Layer 6 of a small transformer language model trained on English Wikipedia (13 layers, counted from 0, width 128).
A neuron's activation on a vector x is GELU(weights . x), where the dot is the dot product.

Input weights of the MLP neurons that the questions are about. A number n stands for n times 0.0005.
n31: -202 29 87 -16 -75 -199 -300 -9 -37 -230 121 93 -103 80 -173 45 -77 13 -87 137 138 -170 296 9 14 41 177 -35 37 275 -184 160 -91 -60 5 82 22 9 -39 -87 -180 -161 44 -18 108 395 100 -27 -245 269 14 -113 17 -139 187 -112 -341 -37 -272 68 170 -81 -109 189 106 396 -70 140 -80 -9 60 -9 142 -98 165 -83 -166 -127 19 -227 -130 68 -44 -9 150 -45 36 -84 176 -85 186 -19 143 55 -81 -27 -143 71 303 -170 148 -457 110 14 -28 84 -102 107 -33 -32 -83 49 56 -98 151 55 289 79 -280 178 -319 -120 -17 -81 137 -119 -383 241
n60: -267 34 103 -159 -100 145 62 -52 254 36 -29 -17 209 239 12 -321 159 -61 50 -147 99 260 90 -37 -93 -109 -102 -201 201 115 49 100 105 -42 179 -22 -103 -70 35 35 365 -101 -189 -380 44 -105 55 61 202 -177 25 -79 138 -252 78 68 -40 -49 -197 -130 -214 15 195 -213 36 -103 -118 23 41 -250 -4 163 115 4 39 -62 270 -163 -14 -56 87 -48 -103 -45 -42 -85 77 52 113 -100 -115 0 -206 53 23 -24 100 376 39 89 101 -277 4 80 132 -181 95 72 92 -61 198 -187 -120 -75 -44 83 -16 94 -149 38 103 -124 -8 175 12 -29 84 -63
n90: -109 217 149 173 71 -101 -153 -4 -71 -206 0 -40 93 -223 46 299 48 -89 -58 -286 -171 149 69 22 43 107 -216 -80 107 -257 -74 46 140 -4 69 -157 13 -202 118 -45 -199 198 -247 -202 -261 116 122 -43 110 72 -36 -104 212 -119 -273 184 -4 166 13 -246 96 -20 -34 9 4 0 -138 129 80 4 -22 304 176 -49 -46 194 29 -69 -59 -157 -208 -167 101 -4 27 128 -189 110 -21 -360 -42 -216 -83 -134 4 21 13 -38 196 126 205 -416 -146 203 185 34 -92 -34 102 184 -66 51 40 22 -38 13 44 -66 108 -40 351 -55 282 104 126 113 0 -79
n138: 37 105 -33 179 -277 189 -94 56 -214 -27 54 -164 207 -4 114 -52 -242 113 -31 -4 -78 -115 125 -62 -299 -44 -40 -125 -66 251 20 50 -131 8 217 -159 39 -69 -57 -246 63 62 82 56 -84 196 -172 -28 172 88 50 100 -64 -49 -210 68 -72 73 116 36 -61 95 -76 -116 -12 82 87 -70 -63 -100 -163 205 214 -214 66 37 12 40 161 -55 -95 148 -59 248 -33 140 -8 -122 40 -55 164 139 -208 -202 57 28 261 129 -257 125 -191 105 58 -63 -111 90 -180 -174 46 176 -122 -83 82 -178 -4 266 -102 128 -164 -315 61 59 206 25 266 -85 -33 140
n150: 101 214 184 77 -229 -70 -102 41 -298 71 126 88 14 0 -267 -99 41 38 83 96 78 -134 -55 -19 266 14 41 -269 -5 -21 0 221 161 -287 246 -179 138 -30 17 -95 152 0 -110 -14 -63 -297 76 9 -227 24 19 -46 150 273 -27 9 18 197 296 -77 -300 -184 68 81 391 268 165 74 -30 -9 9 -187 -195 -168 22 -83 75 -73 62 -40 -93 72 -138 -202 -51 -325 54 53 54 -9 195 -130 92 -256 -210 113 -193 253 251 -33 81 -72 -150 -95 204 -172 -9 -9 141 267 203 -236 -28 -252 -4 69 -166 166 62 -80 -148 14 172 158 106 -252 47 97
n154: -205 59 -122 0 -173 -136 -210 90 115 -113 71 -229 -93 -9 110 -247 147 85 189 194 -288 -42 39 66 111 -222 -34 -171 -116 114 -65 91 -235 -28 9 165 97 222 -110 -123 -41 -29 -296 129 -17 -80 -36 -126 -57 85 -240 199 37 -166 113 26 200 135 169 30 -197 81 77 38 -4 48 -209 261 -56 13 -188 -148 180 18 21 13 278 26 55 131 -428 201 -189 152 4 -171 248 -139 -86 207 151 -83 66 69 -134 -81 47 -298 25 -59 38 230 -75 -126 -123 -63 132 -8 169 -9 35 413 4 44 135 22 26 -21 -41 67 131 -132 175 72 80 57 -75 -162
n163: -26 248 -193 4 -148 30 -30 -168 82 -29 304 -117 -87 -87 -170 134 -132 -52 57 229 -253 137 -247 -147 172 -67 17 82 144 76 0 146 -170 184 229 108 -277 69 -76 -101 66 4 -193 80 -55 215 49 -136 -56 79 -236 98 -60 60 30 289 -59 -68 -197 169 9 -100 114 -88 149 -34 184 -45 138 130 185 253 -44 -117 4 -108 -57 -102 -90 -42 -217 -4 37 137 -13 -210 122 140 -34 -258 -29 246 -142 -94 347 -155 4 -17 119 -251 113 53 164 -234 -82 193 65 -92 -162 46 -189 83 13 200 108 -73 60 -28 49 83 43 205 4 -218 181 47 -227 -61
n173: -67 100 -260 -30 136 13 -282 -119 140 -149 -106 -68 141 -227 61 20 12 160 71 -29 -13 -196 67 25 210 -25 -112 88 -81 74 143 29 -115 102 99 -168 -118 -214 27 312 295 -123 -237 -8 -217 -30 -277 -238 30 -4 -197 -161 -109 -147 0 -29 -279 121 51 -99 -181 215 66 4 -166 214 -98 143 -119 -12 -55 296 -178 17 64 -97 -188 17 131 -45 -170 87 101 0 30 74 -25 49 111 73 4 8 -93 -25 172 -189 151 105 -44 -140 197 -43 108 78 152 -109 -131 118 47 12 198 24 296 60 -36 67 436 32 -78 162 -135 105 82 22 8 -125 -98 -116
n198: -192 14 274 32 177 -106 -248 72 -88 66 -245 -115 70 177 -18 54 18 -161 78 -23 -55 93 104 253 -126 152 185 219 -205 -98 105 -32 -60 106 127 -130 -155 26 -60 -202 269 -82 -306 -121 0 -94 -5 -164 165 -103 -149 17 -89 358 -73 -54 -206 141 -107 -172 -160 -115 9 116 110 5 70 -200 210 269 101 142 104 -120 9 317 -17 -420 -235 -128 162 -9 22 100 -316 49 -108 -22 76 44 -136 -97 -60 27 238 -197 196 137 -262 -284 58 -109 74 273 119 162 -18 -129 -270 58 73 -4 -83 70 22 -69 160 178 85 -5 -124 -81 30 33 -128 73 149 236
n234: -115 37 98 16 -90 85 49 79 -108 133 -216 139 -18 59 -21 -26 287 37 164 -132 40 4 -115 -385 -44 39 -145 124 249 71 196 -8 -227 -191 106 -131 0 281 -121 205 193 -46 34 -179 274 -77 83 248 -219 187 -132 20 -79 -201 -93 0 -239 18 118 18 -58 -12 9 -192 -116 183 400 21 -29 66 -116 198 -271 -59 59 -148 182 -66 -82 168 45 0 17 -124 213 274 -118 -13 140 -9 30 117 49 -62 -4 9 17 -69 -4 -104 48 184 -187 -252 174 -213 -94 -190 -5 122 -9 -77 -175 -36 -120 -67 142 -211 133 -5 179 264 200 111 -180 -186 -389 -93
n239: 231 -136 -68 148 -83 59 41 -22 -105 -144 23 -69 28 213 18 248 -292 29 56 -247 68 -13 -99 -269 -62 44 67 -248 -37 17 -222 -229 -347 144 49 -62 -31 -205 -38 158 14 -90 4 201 297 0 0 -257 -64 -93 204 17 42 -105 50 -106 -248 77 217 197 -259 118 -152 36 -87 123 -185 -133 137 53 427 44 19 37 -52 260 104 -139 23 92 137 -36 184 54 184 178 -183 -236 147 250 -157 -119 -9 0 8 164 -97 109 -143 8 -22 -28 -221 -196 164 -161 91 154 -46 71 -23 22 -288 -101 35 -46 36 -202 -141 245 246 -61 102 179 153 185 -207 -9
n292: -154 -294 140 -95 213 94 -117 -101 -5 166 -113 -376 -114 -333 -162 41 -28 152 -154 0 33 -41 -134 47 50 229 37 54 -5 209 42 163 -234 269 55 275 -158 -194 -96 -154 -68 128 188 50 -18 38 -226 125 -56 321 129 -145 -17 -84 185 -187 59 -47 -57 143 -42 30 14 -155 36 314 -119 -93 -201 105 -122 -72 -304 -47 49 -19 231 -221 -39 27 -392 -23 86 -112 237 -183 64 220 285 -72 117 -38 183 -28 -87 -41 82 175 -138 151 -9 218 98 -58 -113 67 -165 36 24 211 257 -36 -288 180 -126 211 56 -49 82 29 -178 34 266 -29 -256 130 176 -9
n308: 9 -54 471 122 259 -406 -104 55 -109 42 -324 65 -66 0 79 46 -9 141 310 137 -156 -29 17 196 -280 81 -26 -182 -119 137 394 30 -12 68 -68 68 96 -16 230 86 -210 -61 108 -77 -34 -128 -214 -26 -22 67 -141 102 193 122 210 -76 -144 -86 18 34 43 145 38 106 -33 74 -102 -246 12 38 52 13 -31 -232 315 -83 152 -73 -84 226 179 13 -154 160 180 -296 -68 -96 -34 4 50 -83 278 64 64 -76 118 96 -91 66 4 -143 50 -218 -39 -178 -44 -63 -9 -123 78 42 170 105 -171 -274 -73 4 -72 -4 0 -166 -40 206 -87 -78 13 21
n334: 152 -71 -10 4 -45 -153 -39 312 30 -146 15 20 -10 -25 -62 -139 155 -223 14 -29 123 209 -151 217 -173 168 -39 108 -315 -14 39 184 -9 14 48 -52 14 139 -252 28 127 -190 141 -5 -149 -236 -10 -185 -158 -40 -50 76 233 -231 -112 29 120 200 20 -261 79 114 48 -288 -33 123 125 -98 211 -289 59 190 192 228 158 -163 -51 286 -116 -271 89 -130 5 -132 -244 -134 120 71 289 95 -174 -365 275 -10 119 120 -305 -137 70 -128 -72 -152 -216 -197 -138 80 20 -81 -354 279 -79 -9 163 5 66 123 -147 -9 -56 444 94 316 110 -5 297 83 -110 -206
n350: -162 -4 -167 -17 161 256 199 -51 -225 -103 72 84 16 24 96 43 90 85 153 -220 -286 -131 -55 -96 8 -121 160 -315 117 59 8 208 -101 85 118 109 138 15 -200 -52 -49 -169 53 -31 78 -166 86 -280 -119 -49 85 -202 -181 -48 256 163 167 -107 105 102 24 251 -98 82 -23 -103 138 158 47 144 179 -96 176 -28 -15 72 -196 121 -23 -35 -80 70 38 55 113 -19 191 99 12 12 -225 72 -28 -106 -59 35 -120 149 -76 18 47 -29 110 -167 52 -186 -32 58 97 -288 -52 19 -160 76 31 -223 -170 -136 25 -28 -44 83 -82 210 198 -51 -266 26
n358: 194 81 222 171 -192 -312 116 82 224 -231 -126 219 216 52 165 -81 32 43 4 233 46 -4 -302 -5 68 -195 187 133 188 181 226 -97 -109 86 137 -34 214 -192 91 165 -72 -26 -97 -195 27 -14 105 -5 -153 66 259 -29 26 97 -142 -158 -50 -138 42 -114 19 30 -291 -32 160 -51 -240 88 -55 249 -19 63 -453 -140 206 88 -176 228 159 67 159 -113 169 28 -164 -5 -14 125 73 -121 36 -181 -148 -124 -236 231 -202 93 -168 -8 -23 -244 -119 -5 33 18 93 130 -358 218 208 187 -201 23 98 -320 -138 4 81 -136 70 -48 43 120 -138 -14 -169 4
n413: -56 -117 91 157 216 -44 100 204 -127 163 -4 -31 -406 -199 -193 161 159 -113 -82 -95 0 262 73 -66 -162 -141 214 254 -146 -166 -195 27 -205 81 26 -371 210 119 -97 205 45 185 -170 0 -34 -155 -4 4 48 13 137 -190 61 92 -104 -301 250 -130 -155 -56 178 -150 -81 157 197 -57 -111 -33 44 162 157 -130 247 53 12 184 -62 -253 -29 -51 198 34 80 130 49 51 -21 50 13 -295 54 92 -96 -17 -8 68 42 -25 79 -8 51 -261 -33 152 -148 -237 -66 190 159 -26 161 -105 -61 -79 101 157 0 -173 -81 -102 -166 289 -16 -59 -180 -61 159 37
n458: 30 0 94 -72 -52 -134 21 55 61 -227 48 272 52 -48 -58 29 76 -72 44 -123 -73 12 51 250 155 164 -97 -189 -366 80 128 56 -166 -64 -127 185 17 198 -80 36 4 49 -33 -55 -251 -337 -283 -204 -86 -127 109 82 72 -13 -170 -88 75 26 -127 -123 -159 -72 -21 -201 -58 -9 -192 179 169 -84 -77 4 -49 95 126 194 126 -135 7 104 13 -50 95 -120 48 63 -88 -111 -131 17 -16 267 159 -140 434 163 142 -37 -65 139 117 -168 -119 79 -108 -119 103 -100 48 328 56 -50 4 209 25 90 -218 -69 199 96 280 151 -96 209 169 26 -218 -306
n493: -195 28 151 47 -271 -45 -343 122 27 107 -40 -197 -144 322 51 -169 35 -107 -42 35 -107 -129 -93 116 109 87 -31 -213 45 -79 -4 -54 50 12 26 84 107 -80 -108 105 261 268 -174 175 -56 -59 229 62 -147 -260 -18 12 -95 71 -88 52 -9 80 231 -83 -209 91 188 -35 343 -31 -41 329 65 74 -67 26 69 -153 -114 201 -186 -119 -64 -116 135 9 39 200 -68 196 227 193 61 -22 243 -134 -58 264 107 -235 134 -184 365 96 22 64 -153 64 -250 -145 -116 4 -9 -100 -178 202 4 -99 -21 -143 -182 -89 -5 -308 129 166 -249 -78 47 -84 18 97

Each question shows a token from some text and the vector x that enters the MLP there. A number n stands for n times 0.017.

"he": 23 19 -118 -311 -48 -7 81 -29 -24 -112 10 -33 101 -44 -98 -112 55 -90 23 -61 42 -81 -20 34 125 61 -29 144 -75 -85 -7 -14 127 -121 -206 -12 31 105 200 126 17 69 71 17 16 -67 -35 -79 102 -48 82 219 -177 39 17 25 122 -81 44 21 -18 -57 -36 44 119 77 91 -52 -176 19 -23 -44 39 -55 8 1 -4 116 220 61 -165 23 48 26 -41 -44 59 -141 -61 -145 -59 -85 42 8 9 -55 -60 -96 31 -184 -75 -9 90 155 77 -31 74 -12 89 5 106 19 31 27 -94 -41 -25 46 77 -64 -7 -1 -71 11 3 74 50 48
Which three neurons fire most, strongest first? n150, n154, n458

"|": 120 53 23 -206 33 -82 46 -26 21 -88 -32 -15 130 -46 -53 7 -94 -121 -72 23 100 36 25 46 111 89 -70 200 45 -160 1 -60 2 -98 22 36 59 115 282 46 -86 134 1 -2 105 23 39 88 96 -43 -53 119 -139 -55 93 22 64 33 62 -50 18 -166 -47 -68 4 -73 22 0 -158 4 19 10 43 -57 -110 49 -164 -35 184 125 -98 105 97 -9 45 -48 90 -91 -123 65 -49 -45 -40 57 -164 -12 -58 -19 -82 -75 56 -8 37 54 -5 -68 23 -24 64 -5 47 -164 -71 -19 -183 -29 -10 129 26 -34 41 42 -104 -78 125 37 -21 29
The neuron with the highest activation: n358

"le": -51 15 -170 -195 106 -16 -4 -137 -61 -35 42 -216 26 -96 -87 -21 24 -61 -82 -41 14 -29 48 75 70 109 42 80 -57 -101 70 51 146 -127 -38 -49 49 124 173 41 79 109 95 103 51 -68 60 74 67 -79 -54 86 -160 -72 23 78 137 11 37 -28 58 -18 -56 83 -152 88 10 -219 -173 -32 -18 25 103 0 7 37 -43 99 233 59 -72 49 21 -22 68 -22 14 -116 -34 -131 -121 1 -35 -55 12 78 -23 -59 -118 -94 -6 49 134 -5 51 -106 68 -55 110 55 1 -2 52 -25 -94 -83 -54 100 -62 23 -19 42 -61 36 84 91 -72 25
Which three neurons fire most, strongest first? n173, n350, n138

"lin": -48 75 -78 -275 41 -54 19 -78 -27 20 1 -132 6 -55 -67 -73 -52 -38 -76 37 -20 -77 77 131 119 111 -9 72 -115 -91 58 -4 147 -134 -96 -42 110 205 237 51 -15 185 155 67 79 48 -4 -24 -18 -82 -35 109 -162 38 -4 70 50 -16 49 -81 -42 -52 71 40 -13 1 0 -121 -236 -47 0 15 137 -25 -109 -4 -45 56 219 53 -37 -35 77 12 49 10 -11 -106 19 -17 -93 -80 -30 -2 -32 -23 -93 -121 -35 -214 -39 21 209 20 115 -76 59 -3 93 -54 18 -76 34 18 -165 18 -10 70 115 40 -4 -30 -35 -42 87 32 18 52
The most active neuron and its activation: n173, at about 0.17

"t": 43 34 -57 -402 38 2 -2 26 -3 4 -32 -66 -22 20 -82 -29 17 40 -97 -143 25 -24 19 105 150 54 51 115 -30 23 -20 -80 -4 -35 50 33 27 109 322 -73 -6 66 17 135 -57 121 -112 -51 69 -103 14 32 -46 60 101 57 12 -73 -69 9 66 -170 28 115 -127 76 -44 -176 -209 -103 -128 24 51 -65 44 -4 -8 45 9 187 53 -61 71 67 17 23 50 37 -96 1 -180 -44 24 59 -36 -8 -32 -62 -74 -141 -63 -28 -59 153 51 35 6 -84 96 -142 29 11 -19 -72 -29 32 30 43 109 -6 -27 4 64 -42 104 -45 43 70
Which three neurons fire most, strongest first? n198, n173, n292

"ic": -4 -29 -119 -191 -15 54 -19 21 -84 61 79 -65 31 -37 -49 51 -51 -104 5 -92 22 10 -80 81 104 150 59 47 66 -38 77 -99 128 -168 -21 6 -39 88 237 42 -68 -15 209 0 71 55 115 162 49 22 -58 1 -131 -16 114 -3 52 -93 50 -6 -23 125 -53 32 -120 -7 31 -125 -23 -70 130 -3 63 -9 -82 81 -127 93 247 32 -129 23 32 -33 -38 50 4 -123 -144 -14 -156 39 -1 -39 -20 -64 -53 -102 -50 -105 -1 -123 250 20 38 -10 138 -148 13 71 35 -35 20 37 -98 11 -50 -43 20 -72 13 94 -173 -1 -24 6 -21 66
The most active neuron and its activation: n350, at about 0.72

" not": 219 -16 36 -318 9 1 -13 -43 -98 14 -84 -65 -19 27 -33 -23 -96 -67 -190 -49 22 29 -53 110 5 124 56 41 -63 -28 -42 -172 212 3 -45 -25 55 18 90 100 49 120 -17 148 153 26 11 101 142 42 65 60 19 -48 173 31 31 -57 -124 -109 84 -132 62 45 -15 -52 -61 -140 -144 71 -40 -42 91 42 -100 42 -113 -7 -20 121 -88 5 -29 -45 -34 6 -32 -18 31 -14 -67 -64 47 -3 -29 25 -42 -108 26 -187 -6 35 106 -58 47 -15 -17 -3 22 -56 97 -54 155 17 -142 27 -91 9 41 4 35 109 -90 -68 95 -6 76 -2
The most active neuron and its activation: n413, at about 0.43

"ab": 112 -44 -43 -298 -29 -64 95 117 -19 -45 33 -78 64 4 5 -83 64 -46 -147 -160 -21 -3 -34 -49 150 61 -23 96 -87 68 -10 -81 84 -121 -97 -71 -31 121 180 89 77 134 83 68 64 36 45 125 -37 -91 67 121 -30 -66 70 26 -61 -12 -13 20 65 -174 -20 -10 -45 -22 21 -85 -151 -38 -140 -3 -55 -34 -37 -129 -38 23 341 95 -69 25 0 -61 86 50 105 -156 -91 -79 15 -75 38 -100 77 -43 -38 -6 14 -8 18 88 -9 118 -35 -72 103 30 7 86 60 -82 -12 -75 -141 92 73 101 73 -58 158 -8 -61 -15 31 25 21 13
Which three neurons fire most, strongest first? n234, n458, n150

"f": -112 -50 51 -181 14 -30 41 49 30 83 128 -144 62 65 -25 -3 -82 -112 -24 -47 -82 55 59 1 147 150 10 -11 -61 -162 -19 10 28 -49 -58 -30 -74 37 353 62 -1 104 16 -14 38 -17 -14 60 41 102 66 7 51 -60 197 53 48 69 -25 28 149 -120 -45 -44 -105 11 -79 -130 -150 -83 1 -50 49 -29 -168 -11 -103 -54 115 157 -136 28 61 -23 216 56 -31 -154 -41 -8 -69 33 -102 -49 -16 -20 -5 -30 10 -26 0 -38 7 -104 101 -74 57 -53 49 75 -44 60 -129 -129 27 53 59 32 -103 24 4 -22 -75 36 82 80 117 -18
Which three neurons fire most, strongest first? n239, n90, n292

"r": 13 24 -119 -158 3 -62 -8 12 -63 -42 -75 8 -30 -15 -84 -30 61 -113 -59 -80 -22 -81 -2 -100 19 146 34 96 28 -59 45 -115 50 -40 -39 -15 23 79 470 -8 -65 188 65 108 63 31 90 -2 122 62 143 -9 -25 -23 20 32 -32 101 83 62 -17 -124 -28 -98 -104 -34 -93 -109 -200 -37 -8 -37 66 57 -51 -69 -67 8 169 111 31 23 43 -126 11 -93 -35 -27 -106 -43 2 -45 -16 -14 54 212 -77 -51 42 -63 -24 87 9 25 20 24 105 -81 8 50 -46 -55 -93 -107 -12 29 -19 180 68 -24 -44 -11 -41 -69 197 61 -64 83
The two highest activations, in order: n150, n239